Layer 5 of a small transformer language model trained on English Wikipedia (13 layers, counted from 0, width 128). Numbers have three digits each and are written without spaces.
A neuron's activation on a vector x is SiLU(gate . x) times (in . x), where the dot is the dot product.
The model reads these tokens: " production" "." "\n" "The" "re" "for" "e," " on" " the" " out" "side" " the" " A" "11" "1" "'s" " l" "ines" " un" "s" "ur" "pr" "ising" "ly" " rec" "all" "ed" " co" "ev" "al" " F" "i"

The vector x that enters this layer's MLP at each token. A number n stands for (n - 500) times 0.0054.
0 " production": 495539473434480473407490544425526332528491554473531505603518487487430508480525508542489551479405479544508434564669464492466503481508456622516443693484567476363487470472545459508471515369350439517484444427496472478439465431555513522531575470503422426574483550454465570474475474448466451510511554478528522896401539538461470536480565549485425512436435515490328452526546512468481557573489
1 ".": 475534446526452528508501434643512301483454497483489471643492495424320434633428495448529575391530478476522506639606469500490473486499474493504498348518516508568512488528460478483522447470441550590381421446535464482576470431451600524401558593413501609484525616555484480418462492553517565507541425611488598846518570405456487517532475395484476461502447550495360519573515399574474506527511
2 "\n": 486536487473490501516499460379507398526452474491507466598503535469167401676444491531477550397501493521518468561603514502501402467484432500483518826466475483577497447467468523513473502436575519588470522494517469482513497483493431458397526560449539550503469513543475428329521522519489508496530454539595558706446393488451477572530556411490482486569515516544600531500535394472552522502517
3 "The": 539493554479462531548562422528477387567487558484458483578525457546329459444503529512360460575480499419522501411570441526582566439564526596603443287495505535517510557602412459523494487449381552512474543462528538511511509507568537486517525570472464582484452840489542468297501472535499515587550634407565654762527624489463479542489463469492549524533561563560594541530467484450410552531553
4 "re": 567496418629445564567508653504557398509509561495517554454582442493488462501582466480521514448459505497527459575599485431315384442472378508507520692451494554456502420552537489522493525589353586587425387560494467436506454492406583482394476460437546391553548713495571698562541518429578443664459632440595516650541533488481487426506560407496545524550496517423619608546469445473599506445421
5 "for": 523414461591487504571480385281527384498557555479500546399604438498732514462555597542558591464439594471469349528543577581392423537538478492460539580524565472441464448663562402519534527507385602524450489475441483520558513407581543561413561505522478447479602707349497510497535453504529515532467683521485567729554528460583522524496557500464482378549442558518505518469539541493423424428537
6 "e,": 485506479470535368577453512492464382488587458464443497601384428495517514609452454519451528531513437395493526483608515487470554483582491479512526446486552530476490521563551495468490469455514503609475569500495506603392507501471556537453432545504541520523507519479564517454466526539444571512551659487586466933720583600485477588483524496510487468472560587520452496451497472537538436436499
7 " on": 482474426533533465575516509419497347466433525578536461574556443527362463453489486527512466439445566433531459601603581536503628552520497455457485377497532503439516534442400430553523476560640524436502549467450605493488505481578479547426510541578507605468505619448526513429602477523488509578588613530369518866732576558542485523541589450540510506434469537465539583466471420480543466425502
8 " the": 530541538483511466576496498521497399568462465435497540632488473490377499441534509523366500544508508487543505494557526507485459492513516554528488203551502510538505496539432500533503479460499603537501474509476496458467491507520500516438512591505434528508483679500561499321466493525513568578543576511570635962517495508479505541513500441493513517474503557542559513496500498511480495521519
9 " out": 462390472512533419380504509314485336543472564522528404321493534495574589500482627526529501430520544392580589506585442480564630528487457564497534626500483509344516473595487457493521556524496424475491423481461503490560439416520329571476464399452534552478577672572477588477496568464540437627546634528337598714446545634501475498549523643559549533360458484438565448524467640472386502409447
10 "side": 462574472599512459456499581491514419468445537522525458485553446496447537492543483574476495453426484459542391521621476470547507526464403489554522548538534523637512396457560405462477506487607505503452434505486478505497545493475476566499477481483545494473483972506529468602519512491505518501429566462459596857542585582567496494505571448457417514482503459434457492499561525476377527487460
11 " the": 538530529484502462560492513492502414547449476418508532626480463488364492443522505532359509538523511482535509486561533508511444494500500542531495192545498513522511501531455493541501470468517592531488463506479500465497472507521490521451531595504442525504462673513553499343478489519521566563540564513553636966523472515479492535518490429482495506489489564528556510492489507519474502527524
12 " A": 542362510444393479496553616514503430494505500428525612496432436419469489467510501525527321553503555507530443327586537516463480499508628603680511687428537627451480608470460433577524507514463510535479520494487529501499515503487544549462617478488561534488508745538555480582425604515472545480533536466591750631457560579579540520502560401506582456585484392551577523480536447516312506495504
13 "11": 426491546373521500396530657587507396469583549525506465401431459442528634547521597620490429503434474536489442704593468513432442429556484631616525383489518474464473516605513476569436542388377478367444506521467452528572499485556727553493451527461489496518591738353470473462559526499537506509518516502587455677433614469523471507508555396464598355471471522525455540393594498410351484456571
14 "1": 521647488424492490456516692599460411469469495480551585439515416483565611599525639528540417487479473522408383663586507501530490432567428693571533297518561424504477469529575490577542489393409515414408510461430498500410501508529717562495494511382531512509604662499401527492520584475547495497490507486537421650473568520497490417515569365529583492504510493497428475440492525494460503521553
15 "'s": 536437544507469452512443576496466383561391492406530523546489486603437504437534516511536438458493469456553495520581529510578438494480552540515561387521516472444504472554498481440478506491498565506599503466406510546515483511442598514453627531520536583486453799516526494385549475584517472537545670429563495917516528527479476528407533475523498531477442483467439493548546516515483457613456
16 " l": 590458477652482655454492664768473384545558461586474521503510436582366510431460589566479556543466479488525551566636524476531608512547454691516480672511616571346490525537466565565460521617575446515505456586397519517431411464546570533443500519515541469470481185503575469510500556485508501632501557480507470573472545418466479486522499496500475483546411536578464503432542473428473502534546
17 "ines": 490489498404487527487491672580487485527584575539537533624484487475618661561453429504584480519458512468561356470589442497393480467509437512504434655443496530297533453499310421520512508527455399532445549468482472555493544545509471507388556539422555387461413760518522570454555512585509489622558625477453442791526537509457510527617608542463440485511497432497462476469540526471417453482522
18 " un": 589477469463495509516496357494408366477569503519517441440468532495407473528578512575528541605557543542571636491578471496387494524594448598568506620404514516298447568500481574454472462516520513480432470585549539419507470472585528489455624439489506510480589598383468584485411539485528323633486605464334706582460625593528516468538471557412406444459348408542428416448439510588555500538408
19 "s": 469472492532544538465481550645501485463551524515530574650591509502633580532610587521545443442470408386571304440639464421452432461484426526528471685457527462293453435595494459529476474560474418570519520510397513574492524508442616576431597639453507514521449709627452595441498527562468430463493476495511589760590508544535520515569472468485485491514461421418497408495465519441412438527463
20 "ur": 517461407531500531400559462641505314643604415410512479474611460508545567483564539529577424609518463400495449454636532504466415510492486595583510709462542423424488481558473496519436443542383443523404418606462403433489400446441510468486489456476452494549553859458507598451526564508530501541453585585404392617482520542563466527448468462497440492512495469479651554573550465427563449439492
21 "pr": 618370506623593551390481497556484374501567501398484556506589457449549554393580518504625451483508456389472512604591539458423496519483505654579511642605541627592416364557596468524513618533406578577489381482455673449504390524524477585401384359505493489586503604522567534499497480438583567487429450453454513615325478539576537495508465456491529386495512560483446505491537489543553557449487
22 "ising": 518464440503591523536481599573566436474374570500523503590488565518535573479553497564506519467425543492475480440639545497538560484471445481476575636494487484446509498539472445501520460473540536617455540345442499511448518502516529512446527547491462492486478667551565480559490504443497484419509563446505367886466557530520411505461535491516450456411540356538359471456547586572322492569527
23 "ly": 469506465615583521449537465453538542446486506568505445554548450440542480508476558489459570470497474447458420484669573469685519542516490555505588657596430517403463524553429522466502526555497522510463456407501515610504538421461584607457579547439525501472465693620522508434515480521484471533562784386527578803469564490513453511494489510478568508619477487431450479554621501568532421580488
24 " rec": 560389479444509455474447511664450382507477566445525496453531508538514442514523540522579308547463457280467503510576455511589548499578375510498422621410429597518463468579505521519533546517508526529498423541504509509560519514610354562385500425517550501456489324606555588598474537416520490457653575500422646756273511465479458491546415520476461552622450438480437457494484502519543513515468
25 "all": 497460482621464563444496599684515341547491454508488494467474458532602586445526465404485656458478453424515308560705557479625431578538417522429595643453460526588493455535381488556501562616417417497552543561461471486623482512464328558525514562442506400495576823437501377552562528489537466577519450479416451685607551463546504465459552503533515471512578471545477518567527440427574523503512
26 "ed": 586456464588500491468463471445547466414511483500507426634543492489548585548466573605451503577487519528434413446659579476479478454529515572384538635507507471476466544507597491515530534546502343542514534423400465481501580496494511546449553631525487573465464726617444540527469530552450433489615532461502263797461613387510500522557544374467458537513493563502421457478500517492428352521450
27 " co": 550526545414493539532498403515523423493469521452576510488492492540414433424594580472470392391520460512485499507722492480456513517509433432488446720406508622455499561552467594470473466416483647561551524465557541480589493505499437569383579353438515382481653468479607320615531541415470482639437542487496537659401459533613581442503497587481393514537480502440481481454537455438492533383528
28 "ev": 516453506504451495549453432662463334484613453485486482468513453517625493555491394537610599415551503404465295612578494494427427522526484530411521721499385570591508328504591554457538531571323508429423441503527435468481556499521358580458454258513493502496524508650535555463459517483529609618580551452441498539324529660499514484430436484554354458535519528505569494545487641457694431464425
29 "al": 497479477623536503403533621680511431514489425570481546550517430461420536412495551583428534593518472430548329630620439469504448563548497485499550527416533513550484485556562478571531490620320454422669395544509520406511499536485546556441520562515489443576503818502479616528510543490460490473517561422522309693520584521620462447506529520490523472474487515448533483546609525410543422435438
30 " F": 451317501481522510513520442713486412479483528401566532537366514474421492442620570454405401508448513522484570530625515489553390468506643551562563889442532500499490477526477482552494504449495520465491594486461485548477461547515570619389517453497500529500550365420529504529483520471530518502458550561446480483604511514638522502417481471467416444405481505497479537474515493498489608484547
31 "i": 451497540539584567615467526817491370419434496467578503647642400522705516482576471428458396529497519522494388489592491485485379444484455550603514413457463464472511374509552513508531368481477561455475563509501450509460491511488664561528504470436464446427481699469532469583502520575555479500405473396608477619448427498508472454445569518503495504483539395619408500419546526349452486458442

Each question shows the input weights of one neuron of the MLP. A number n stands for (n - 500) times 0.0013.

n310 gate: 506531279593471388469512570444491442417551556468450538547615572537305404343488423521526618542520462478551489203405349485644573420578466194474491603451571453678511350315474549472439497410457331520462483448503321461645476550529308352427467615660509647528358447359576410469580538368544524557471579423453552536495609475506455517557566443491472536360473535494421494578488299472422539745706
n310 in: 461552399655589483419510511532421448442319532503435591409634531606456551461484431516593543450505629545471548317474367539608578335536436384438495585544632492615510348435423564658495402479442426439511578539616355563543441593487427393429537532591533508508405461368696486486564539338599466569657602500435559616460736564495594397524420487531523632369371405500346427648563539503476530614549
On which token does it fire most? 10 "side"

n172 gate: 486473438710559600330312539597374563546456384636627649451706452555331486556574384343393568638476591582511544503412504629325473592260636218466493614566496616627500414517479658451458540482519305649475555476659514382540514468438305507542429514484390693353274538504619390390435296406368609222401649308473457621782446632304659524482401618534381582435410479527440433514535489726529520593296
n172 in: 612396468693577567413289548606378512480384335577670816487655626396487540509627487396437417624461442340635460573561370596394432529424541296570387589513549545592546500554459705448519507477572435528451541401558532380493457562449430575529461576630428715399383535503635358483522316530478639363277723396430446630768398597339656544461443652510531510465493535690430404427484555674506460503341
On which token does it fire most? 10 "side"

n242 gate: 595536406466535560506519345470457518526448503415327547679339729549397523559561535441674848537525418393481561248628705503563515410466448515316423426438611377530521463469311528731553569429236673503525522484398419391428448325469431315358478653461559733415650565573585500603445372497412617531234482465455539458446443533573338469542463610369485526472594487475471558522639412570422470668400
n242 in: 458443527448536543670560433442485477573332375313546314452717435431503323437420436428497413497609664176562447569410362684403544475438582503518553523533418603667418449467640530445428319633682616403540563554622589488528615598690392600558681466551527430393372347421654563402615467360392497462681548580483622469661558457421509518550547506592474506610537421471590404443527376579419581366686
On which token does it fire most? 13 "11"

n318 gate: 419446458377575595635455349610503566460620591500451644389479465560412348469656463387607519568621530558475497334489427455579570408500576535640394535434667473376607595336613491484467525423408381494345470599430316500553478448414558306515574491628535409592460268576566573563526491539533406342524274380546344279650549642410462680373367623548480451556410576679634445452554532646638411447431
n318 in: 462572535701392464350500576277494644570445329595464459619444680408621614539363490589497529537370573399548472475318522554490530590506417497241731495628420468623442562425547627612591284468535516500538531509468752409539626548422395694696416617476478540403484626449383360430602391436481506617302608384521574556440579402711374308555540396475466571441510427242431561469563473457381551516378
On which token does it fire most, and how strongly? 24 " rec", at about 0.23

n287 gate: 588476409506582419491428446440478608401491421576606729666324500549382364450640481411286542645573522594600448481644462450645379500373607409494445692584348693434667441519553466459772484484558481527427509487475447570471665357345528485443398559470552683422332610510616420507420288541509392491367553366416518704754479530381592531606466601413338481552361364531423512575594436579517726503385
n287 in: 541489667562343382549385337500497601494503432603628576597474439688421454497602539398451378665426384456455511392569269521568366527422572301585350564553619524573716550485587474404597592500582536546423415624485517551552449300474420555598491485528422672441396495530518473348549439385535438517422558296458506514669460575343683462473552666538385445633361337629503577515615573777505489485383
On which token does it fire most? 15 "'s"

n83 gate: 280522552390753265510670263446359550404663500654365477640523352780495632380480367623500615456533355598728576464497600487523415270329305573552654533487460381547617468413558503493428344517543720602335533412454565494574651527471612545329447520528391599670384462576575458249439730500376589586519503427556432475574491376379424448493606525377497567603439493433571566494677641573409431422461
n83 in: 577611494480688444348543574551527526304611584679550359371340572513539484532282596336412592561596549647544515667519253626596527516527476574409560374326481432609506448351524521616344287604574469464543780417658512441592528453561559557290506436483563434618686500410254372474437488580518454539536503569477648413497527567524518337459696446436500484328560546611531675436518384500421353427613
On which token does it fire most? 24 " rec"

n228 gate: 512296742489491317438673474460576464359475550338378468598395537388420566465503439340611608427491558482524452460487588480398472515603559400466373498491433453494500583400577517409523482488535524604430319670307377469655473520443518443477482566609551565486424524433353571728480520529330346523548567329352475511581436361548537548773383539460331381659512570472581506626645553539441594720621
n228 in: 518520730406521535533619592619482439494708644506494564576506485655475497626663463618410641582354427519279456548508481336411388627509506532602429576566672683483641449626305267503315636481344423370442575442438608474506566531302553485497577355388422379587608614460491613388381515500500567438509619525558451526563497658409541392316434414602390600518425686399362465690570454438419386572482
On which token does it fire most? 17 "ines"

n249 gate: 450419631476462601614328526408400489761566423389570582360483586433454358555435518524382361521397453347515588488397426603518607494422767596457563495399296371430359644662523509345413664287598360469530494550621592506579485636497538411456291542558609511550527592470620405586503370524585668503379402440525478566465531511540588529374701520439514524428335532597402548367471544489473413694439
n249 in: 344470528523457484666409574488472549699622249335568534429547600405445415599520509539520418561426437361506500458367578571494533399453792574447530491419317346354410595542567478316376782294495477508609590523563606536550579666508483422523335579524481420579497564448545528536555444550571660420455403483489535575389568479459594617366625516480483474355395523564472500368489500448484383702404
Its two highest activations, in order, are on tokens 15 "'s", 13 "11"

n240 gate: 345637710616613352380507543488596668486648447373266458577552441570512500550536340415580646545465440474338473671360536479408398378500339357601455400706468479436639500364566531572521350388405425626532692563528403466485489361465648417698331733497597479453407743674387624641662350745458571503576559608594294768724551646422370510471538695535377551431420412497267534573447344497519611580573
n240 in: 391522588542559424359454513491648682590442411576396480484422439579577514621460553521474425458464397679463481643286493530450328466571446383520304266585553345557576520432578545575480561433396420545490588516537513538599412380513584490748393592363367436421423765586362601493732295646369589446597509493691264615527263606417391481449506810526526628374422483500622506591289390567479500604451
On which token does it fire most? 15 "'s"

n214 gate: 427717489379537551303424543525550462523401537703551475396492566506495506492266340574497424492593511494546388411391448573497470511481300421625528580447480452473519533506544733585618409529552471484546561579480375533427413708411498489551489485521561319570355362483568446402605528385458548634436385394615447275518422609391440663480389653453629523442381486311482432455300433585446554514478
n214 in: 439613651452478516387470531592586348469508589669734514580511467434472568549268327641484471547550300629602548497485553387511383520549312468475435560593285486460508473448612492452591503469503461441416434475573421692397421729307536497447562469419505401540464450517494398494708579454508464511573354421500435474435566675420363533509454572601503367438389467487620447590356390511467606533590
On which token does it fire most? 5 "for"

n58 gate: 397506438653531280261593591538619432399482340553596441612567573461388545632462478360463564545413616341535316488531399472469707506503612395411567445509443544616446512518592399510426316462569696557431463450399598515423618409696549442372506513559580494428421490179600652317476441526460647379757517544391550477576428412593618338490445289478315618509599431606641599534466534431420506469695
n58 in: 343599488613444333307624497420535446353436381521620550438599599395403442648491491537564482540322571513509419468380428595586563603459601295550682445427330461585551494333424567644538350436596569468354441506401512577381494455550492381553536577629590468361428480383547591261607459495577613295561371407317411391532432556583566390573308374559270512477594449442615551377568503514448477459594
On which token does it fire most, and how strongly? 7 " on", at about 0.71

n108 gate: 374538653529391481325443483490623505546589558594626500400466503622438441422569480542438353588403417308213536246590532326552489480590383481540614655574442428571475748427365626451747476626492468553595551546503430453485435494365525525569515255557570633470488509587537389581542489526397471595472534503500282395497516535500555531553385641449625544469579529375611483579391571450605530396506
n108 in: 459575602580529559341555565492366444467489512515598474340537517546385509437536550537523428492403512310327557437792515392512466500566554539284497688454692397539300595488465612273549503596508405469721662436615463421391506512552500603491586210627563477494653561444433442482486621524389579608514505693550407429572567563410588540530468497624651386514446435381553387491342478409417366503445
On which token does it fire most? 27 " co"

n157 gate: 286704341457173580549442398367667321625578343507350489330521710417542496637522654341500455497453489585452482360454242489620587563496638483590588533536606525649441668539421646661475447248679235440676248402540500514466481416539557567584382519373525729451357331412572395470528231527446653482400527478679391527595288476760634603731454518428546630436307613468569577320565555546440510400396
n157 in: 497794434449441427635542703482717431507619458486680531251507592486497443471722359427349374459448626511457426459412288375514503518517696543411412587648433542596510493545260510538586496315481232460496390531416617577439361381408515218563454561510596446537430535493497528588442225548694657270312432327540333523390547539480389712400480571421503439572471521530500587421284380419372164411400
On which token does it fire most? 18 " un"

n293 gate: 569585405471358481430500422563497522436520430616419431661628582690519440500380485554600411450384573365698550474469418593570550347378455723537263401526483654528506491392520591456606518609516597553544543448611466575482571462554419523662447530508585559284296502363439377315497554508661515697500251532588508432484564500578407545627335643614438512605571491551429492500566372396644589392560
n293 in: 572579456405652450449494450666524479562344597519553566676606495339433477417500439526639432428500566553599380544649332635450537407373465649258433392456467566511497364337562611437399546559439545604444530404517391527403500639503510578503514432445554428236433514408395527517562606564596497532546428466592578490525614536407420505469576532568500486394376583500265468533544396249599479462530
On which token does it fire most? 31 "i"

n115 gate: 589445536500466503387466525513506552497649515503465613448518422570393399632500621312575509701390706633600577298404491555626550463641476485678736531576534374596326391497533362526460510390537478663417624540398319521610494472521484485555488636439617497436376363451607669362497666525326448518449483525500342414589353451447369467415395390361723698518362601307553521527534546485393333521658
n115 in: 540411461564489557459404460589362476666492480537318418463461450468469535535549586435603658533268517623338492508546595511486399500544555552584599557536645517511440461559428589463427477413306618558412688576266400465657430506536572533579365579471497492600469451611548538616506668599413383626500597463409378465633438529566484406364608390531547686547593588604459470576497747497263354617623
On which token does it fire most? 16 " l"

n90 gate: 668478477562260376537438482536566565449704432400503368585459622518461473564512545546395573500482515522443506686282551476521605467488514509622607384550440408582605413413375625535365417527623371509545509415488567327573467369468394451610221595631532486508515431393409428574301436481529616400454390335422417555388458492586400538588471426564368515561679624437460591424444331351747463634611
n90 in: 336644467405607531344604560323552571500349566625348580512559404391527411363452515562559460605536521636668526294610530586401483503562428380538599567541554491420414541450567318432728562579445536480485538574527400572512393533421521456428740522362401621357389433650506551403608538574542332526450481576622635293630531525422520541356553636400694524471427470503570437529625619592278546362388
Its two highest activations, in order, are on tokens 24 " rec", 27 " co"

n260 gate: 546522353579462397585506558412642445400661523546545436509511767497408416522379617482660515385509503491524615672552488509567424178343565453328545505247567453572601314368503583619509368550543468517433601523450431500668604453466482489494527434681577542536535425444346403521401491511439512446574487509525511617605670500475525372506537551483209378460476456362479472646387462584599328471454
n260 in: 537516416549412449582432605404596406434682548587516452486508727556427477484443668474642517368497576542486574661497454472497429293275590397364621538280418387535560364358458525634450310454634466437452486545463458432675532434456512500528402459646572516567511418415323411524445478516433469464580497471505471614646630503519459342540608481430286428486436480305441541561432552596643333422425
Its three highest activations, in order, are on tokens 7 " on", 1 ".", 2 "\n"

n193 gate: 485503341455509489404497397310466539592423409626464358454546514433593338445568633503606434634684523298572579537592450325532466479537588522428491493382594597481399371500589586384451397569473456410568535579635348329359422252526316568620497560448563475408603456485544566466463422327576491681457495375691481527471422376514579614488428472575432641354371629517437508552415626579428480520211
n193 in: 539458415480483495420533489390454513587521475574503371566603476489640367464609586523641500654682533424469599543634489357400487455584537500399465532467500566455375413489693476363432466618446397361536585577684367375361421319432392567478550543477559455413642518578549458480470391288541481634422490410615505601450513451503585624398427505524385576357359530503375513693390601609454439500254
On which token does it fire most, and how strongly? 9 " out", at about 1.3

n253 gate: 683579360632304579589276496717317749525658370375448583570345748513410393398353525344631633601521437451589794697537530625304560749475347300549630378434420513587468611447328512357768341424531403424270603330525545480761428340328554443363661848527639802448622417492359436600464574481492650456398415682409574438466568226372440341262349653348633304512487462460331516627745478801420595496352
n253 in: 560411363337552739572522597461478415133580575414597608704504679391466216374417451578588612554481399611603424504641458433605493485243420331496456569341459380500392357379456452633478701321341455529466537612308397633673320440383435289657591700560789587653428478598381729735511518452652335351379541470351353563402507560500478676603518226412391423548546773449395478504608536435579575640611
On which token does it fire most, and how strongly? 1 ".", at about 1.7

n303 gate: 559645438562522636437556534549530583484694472525416534441552625536477513482264701477601567514562488559312452607447326808615446592454171428298585357543516422681440374353485448406691416538512462410563558618384466485484353428524410294519601558597515612711425495481379508507397451399420525572570402506556591453731470553563395494592436533488482420479331444340610452657562460539454313577552
n303 in: 616577425556503645353422424558474464503594605649419555459543477679553506442388700558598524581611506382289511560542394680594497438411220576408540442540570389597520408537405446594656361423519450345544431663388445514527464332511457531433740449453583599662377563377410442540440486465572480681603443610511470598590595574672396349494540585368562452491452348409619424604564462537428338557523
On which token does it fire most? 29 "al"

n127 gate: 543571390339389541454567437442404436408404571662477280465605740644530451374464600710418524319504385445557450664507276409548511472477584394519662530434627532722633601360539605564469418552452272725667367799169169629516443468566452473619644606459771420364388251512342539624623371639559452335577602673713730470464254426317366546771376622426462516655678678492507534566583411748518447710563
n127 in: 718531486305332589389550428466441395428389651607500312475584587611458544339500540593423544375539450546540382729526373414457559565521569400514608566436583536711634574479549626565390459569457431597669376760251201552518379540549484472507558541557602351312457331421343513624671419626664425347503629616669755510464288453345372591613412642440441482864635654441516531595471500700556408718557
Its three highest activations, in order, are on tokens 24 " rec", 2 "\n", 16 " l"

n280 gate: 212376580303605636671429475341285594663412491674598429543223621490505433494603475477408481514590674451516596497472497367394584620442527414555600534445438369562396610466436591500442452525474384473481546367634543557532452487454616497565368398497369551405653413512562369455705399426565709527376520428570282404374488430428500558624503701326482668378402394623447500365522540515602533512451
n280 in: 671618396636541484385508544649554613492643417370561538500734500408396585565514461480421611517431397573525532527403506616614423424560516513585425461484539572518670451424571340300503631480479548612439492596316582434423693500467514406550548588521549479608444479584431560480473574500346370417673377548508547583673447552572388348367476393623401398549520445312640489582445375463426381486492
On which token does it fire most? 5 "for"

n245 gate: 426503537394614397359466485532298330444404423605666466632524615513513535662447466526424516289664559657462476667622456445469726381479461506518497606579450519450556415406470476490466538402280437452472534451774658414541393453385476368367506478477560551547400750540485503600479485454433382563409634666523535650380441581390348615317651604658395298424500528566480450351454427667540479418515
n245 in: 415503409563431503490598740734458540633548470562459653458548426435577412429676517398587476757336740563607313536491587526490427600410605421329612538484573595472345267565542632486419829359549467551460672539583523550335366593487534334362413507537603338541550497417467568466411613309334661605660637557491651537547638420491468593362346471581510524587349530678450582565451507437374312565532
Its two highest activations, in order, are on tokens 17 "ines", 28 "ev"

n297 gate: 481450386565453503506457547505561609500567637609473411485607573558516532547440644413506599478559391206471684564372557410687575509466473607497636386488425516535437283289427585748429378649569368761647626506300488581657538440585489494289339455365348536708419531422512450458424396445559469630418270491591553357506497567602389530579366404445467420540516621479604488466429513533705536503697
n297 in: 472605591425557291549494382539624497494441599513400431645329335480481226512391282619325209566402484362393580259454349427510363432459488466628271521516452395560534569594640257562509477613406384454446428402561584473415597590441486497608652474649659552385574390644380640450528528456554357318429588339497455467546506360359571509510478610516515620475455510531658549428595415623349588541632
On which token does it fire most? 5 "for"

n23 gate: 485503503554497641612317530443330483461471334583511529323436514651530403614452276654337625465242497456424448503441353399494514753634534386614315507597381283435426512497311427436459469563530428514488491482572663486555627584570497448734380680620657460412572554345527497612595608426485491560419577521466350536444429550551417572385442469532540542535594494445535509401494704563364375520614
n23 in: 584383467556472561579319351432552463372435508550500664389412500727502696511446373497461587513301483530377440329550491335694559605530486500503538493586252438489416370442470420443503364526534426519486544553432563384405474438310432372525554696516596413420472468514408545649683525451539542394590565361423332547427645421446291533586489389395576446445489497481505524605575657535510441500622
On which token does it fire most, and how strongly? 22 "ising", at about 0.38

n61 gate: 455465416586445390503467345334580535402565405457433554606527426535551656394454613386431487536503366377606691314536602488524266398515597497509574556482347570428547425311572420667515409683449549706427497515509413351732478601503314461609571588577539735419374467711500379624515464261542503503530385380583526540374570400456659598481417591545491223583522588485610553584552542541475488485509
n61 in: 337480568624560580367420407534445520431309365551600610370582386621532598472331443491626552425497575538524633418615446414392440294424610703503480659406512395392560529679579526535577432543414729500422594378353391531660396440362461404625536558452582598543467512404604497357535641351550476474614439424568447486327608494480535690357445486421465558588460476552470182476613564638478523521441
Its two highest activations, in order, are on tokens 26 "ed", 7 " on"

n135 gate: 519712449488406339503442513528598577647532464714419407555211503497514367692418526433726397719523510503487641430290378419529522635532406475704516357516679461559494490644487313608799530450590388525549654513680602556343454559608545329477490537433747462553640580467474579317588510434494526575332497539653527421649553512494528503434506403455491483503464519311421709420426545691470447417423
n135 in: 769540378514530397419443542542541418688418488464621518607356506413523441641479388484665472662581392650430558482454445533356604546609491558648529337565530488594393494633532394474685494570603409564301494372615615707355279476736555494533582553463600419511784572358443478409582533492560578587283539600648596534503583607462546432402447529405439396503561449398427540521443526590508420453648
Its two highest activations, in order, are on tokens 6 "e,", 14 "1"

n251 gate: 124884434425650379763461539279684584662419489406473439902234771206431238646349433777565494380517228576670586795251556472467345241484376388369468676243383650927436206271407674679484448087685685794650264555645533319665370450522162230633742717333712527452461528511467160274398320572280767269332274421736464458630352260286462608460647505587752324505596555683806644429434286527734294593445
n251 in: 307707455422602374889434536403604418541411408307393576944345580210360375572444474643490594381530388543640490755418747475230383361470480412190490661370321627906490115395565645478445663127750644687607008424684460256662443326635163441495634668251614608427582454439556216250475304467323704347411425619721476562620344366304520595464575397690673328520604485830767632610399429564668306500485
Its two highest activations, in order, are on tokens 2 "\n", 1 "."

n78 gate: 687461308484459606418640535515420325313392441515421538448601620704546325393450701582474419595529435488407517529529589465409680360431619593451417576630515538592621566543578612459515455727543384545459500357589532461557464323532490628497604437616683633587409575494468460475543353408637650418448541509475635560474573649534511626629385625595506371331383477591468354636450582528594480480451
n78 in: 591494339487396559302538479497497441392411375624327565532503538657569451403338670682448360535675497425406532491383464559461640277427549457494540552678548580635642570555579570545535430609714362526515497459628523335546497440689433667553536463553486600545449436461488407519638471454515583451404473461508600358382514589611526512706280640596422515439442601454532346550470608520581540235526
Its two highest activations, in order, are on tokens 9 " out", 21 "pr"

n29 gate: 360645513434350455525547422468568485589591523425612451376441485621535540534463476438339620421604500489593671582535521487440567429533515607651528515518469591500498403546513444363456546683562450505607569446492582515591489589536357432580529385607337528438492534531557444443508464402732469462459442529362612505509552437370646642386406645676520325612593593513552410518433453635598356446500
n29 in: 467580606415444655586454485507659394577557380492629465550455493566517565498431467495435602445566495543617584558447503315444605585463547578730488549545495518539468482625550520270387589588629389527505495437433435419542562664590394525497503390553336549434485593503586557604549440481510372547418509559370581562525534455419559550347535542735547326542508579433482432528414664603600461422452
Its three highest activations, in order, are on tokens 9 " out", 28 "ev", 18 " un"

n286 gate: 530483391346393435465699464285439633425709590381554310648386599450304454581449536525494423567491404522387538465374319580703620512632494423409526478512494312409468233512474482603562559476539579327491485479374509431761582422488435308509391509539520491534602473545503511478416432453568572367503414503641391391535517550589416585433558370471520436395442578367438526435351356419382417597358
n286 in: 642471408345430463389478466451372439387666607534562392592431358590414486524477590474426422571500430536429478563462457466615551605585413457423555509414421500492446156585530580657550567343547565351475326522381428449575517475453490399363531546453681522505729567407475465614388478347542508419577495426548403637444604576581495464365615343525519388396509573386429567387251530397431436486481
Its three highest activations, in order, are on tokens 13 "11", 2 "\n", 26 "ed"

n178 gate: 516473434658462521546468697451327788353740259570342494541509512605518445604449650441621598574453354453558549506409545484440387522382359473553469429403424500521418618357624484486575412465444362601637447576516304467679513494488453312627458533628698359264612393685503568437488581666500494350478368532563360648546349443576512497471450512369482539633383516503669695547516582527410409653519
n178 in: 524446527615479552564437587453368543381532415587434443440600450584460410681473636547583478576494373640512491464619372512355407534409401517565409410378303630497442550414524453370554435528503433485657378569473222486584383464606466450542482534443630343331548428633650533487520586739395521377532417625534367802519333548599707426472485416299628503594500479506688523672515600497420454553554
Its three highest activations, in order, are on tokens 26 "ed", 30 " F", 19 "s"

n105 gate: 269527474440434314561540486485603592399698388491662580494413522509395435427639353446500382575454250257439456534425497574503472419517456483554464478565483491522646573486703503407386556474553573586595625363462542448471529468371582391603346376468351370369682576572497402563531483413511540378419553427462457444425489365395517581614573652396506544461471351469420660376420269453560601401458
n105 in: 429598515546527525417577737467312497506520476465404521394497517641507457544392587608584677572494456607530537669625422538550258584541572548430569441462658536438554477512532349462453558708684551572566763568557509486454379312509523540470605604364622500573506488601370492432442573454571363506477568800388486395706525558549509558542410437812615536503673500526508483728447452497489466512447
On which token does it fire most? 28 "ev"

n234 gate: 668441397709407420353433762476442639500552432525368522439453516646336405571438571418517642636542463500466641481366483685441530397539462500500588406433562407508532591558613508548656575638440392470531556458469381260448480534428534497466580575659497620556511507557405520382574547648453542462511432466630521316586460312500470481506349649489604471561471432377543481572536443448350419428372
n234 in: 811318454783469465449414543457491397466413534571346546353600515542273599564447528391585538517528509434494479433558268568466461491527326616387602423415606553415512603567682567523469458554466509401596408469512299331475604569512554633382669484628346536532416492603469545468524500728439596605621446575579520506466530372461650430614439512515659446639462432470522402613636430458321577317295
Its three highest activations, in order, are on tokens 29 "al", 16 " l", 30 " F"

n311 gate: 430326580445366287659440574520493627581467503600644467477533389691483493447419460629392682620493557674674510428443422570406648561546474567431767525556483450478513438559464189460507338503593351581729510453490421343307650429497436585543622438393363561538453470349593630280588615630420704361500494249576459428642586211452477421445418452543581507615500577335702468698577629610552443401563
n311 in: 488417472480696414253556291546564482547506562609637596349573345442435478444308418584436404388593344606316431402374487627578455481356600372380570443506462338524569546583616650346404442506356544518281629540528414515394449811442419536491522279482530373554494451356453441396436414460522519428600356500574366442323426497419524366503494404485409669470408329530517467239565423593620556485435
On which token does it fire most? 19 "s"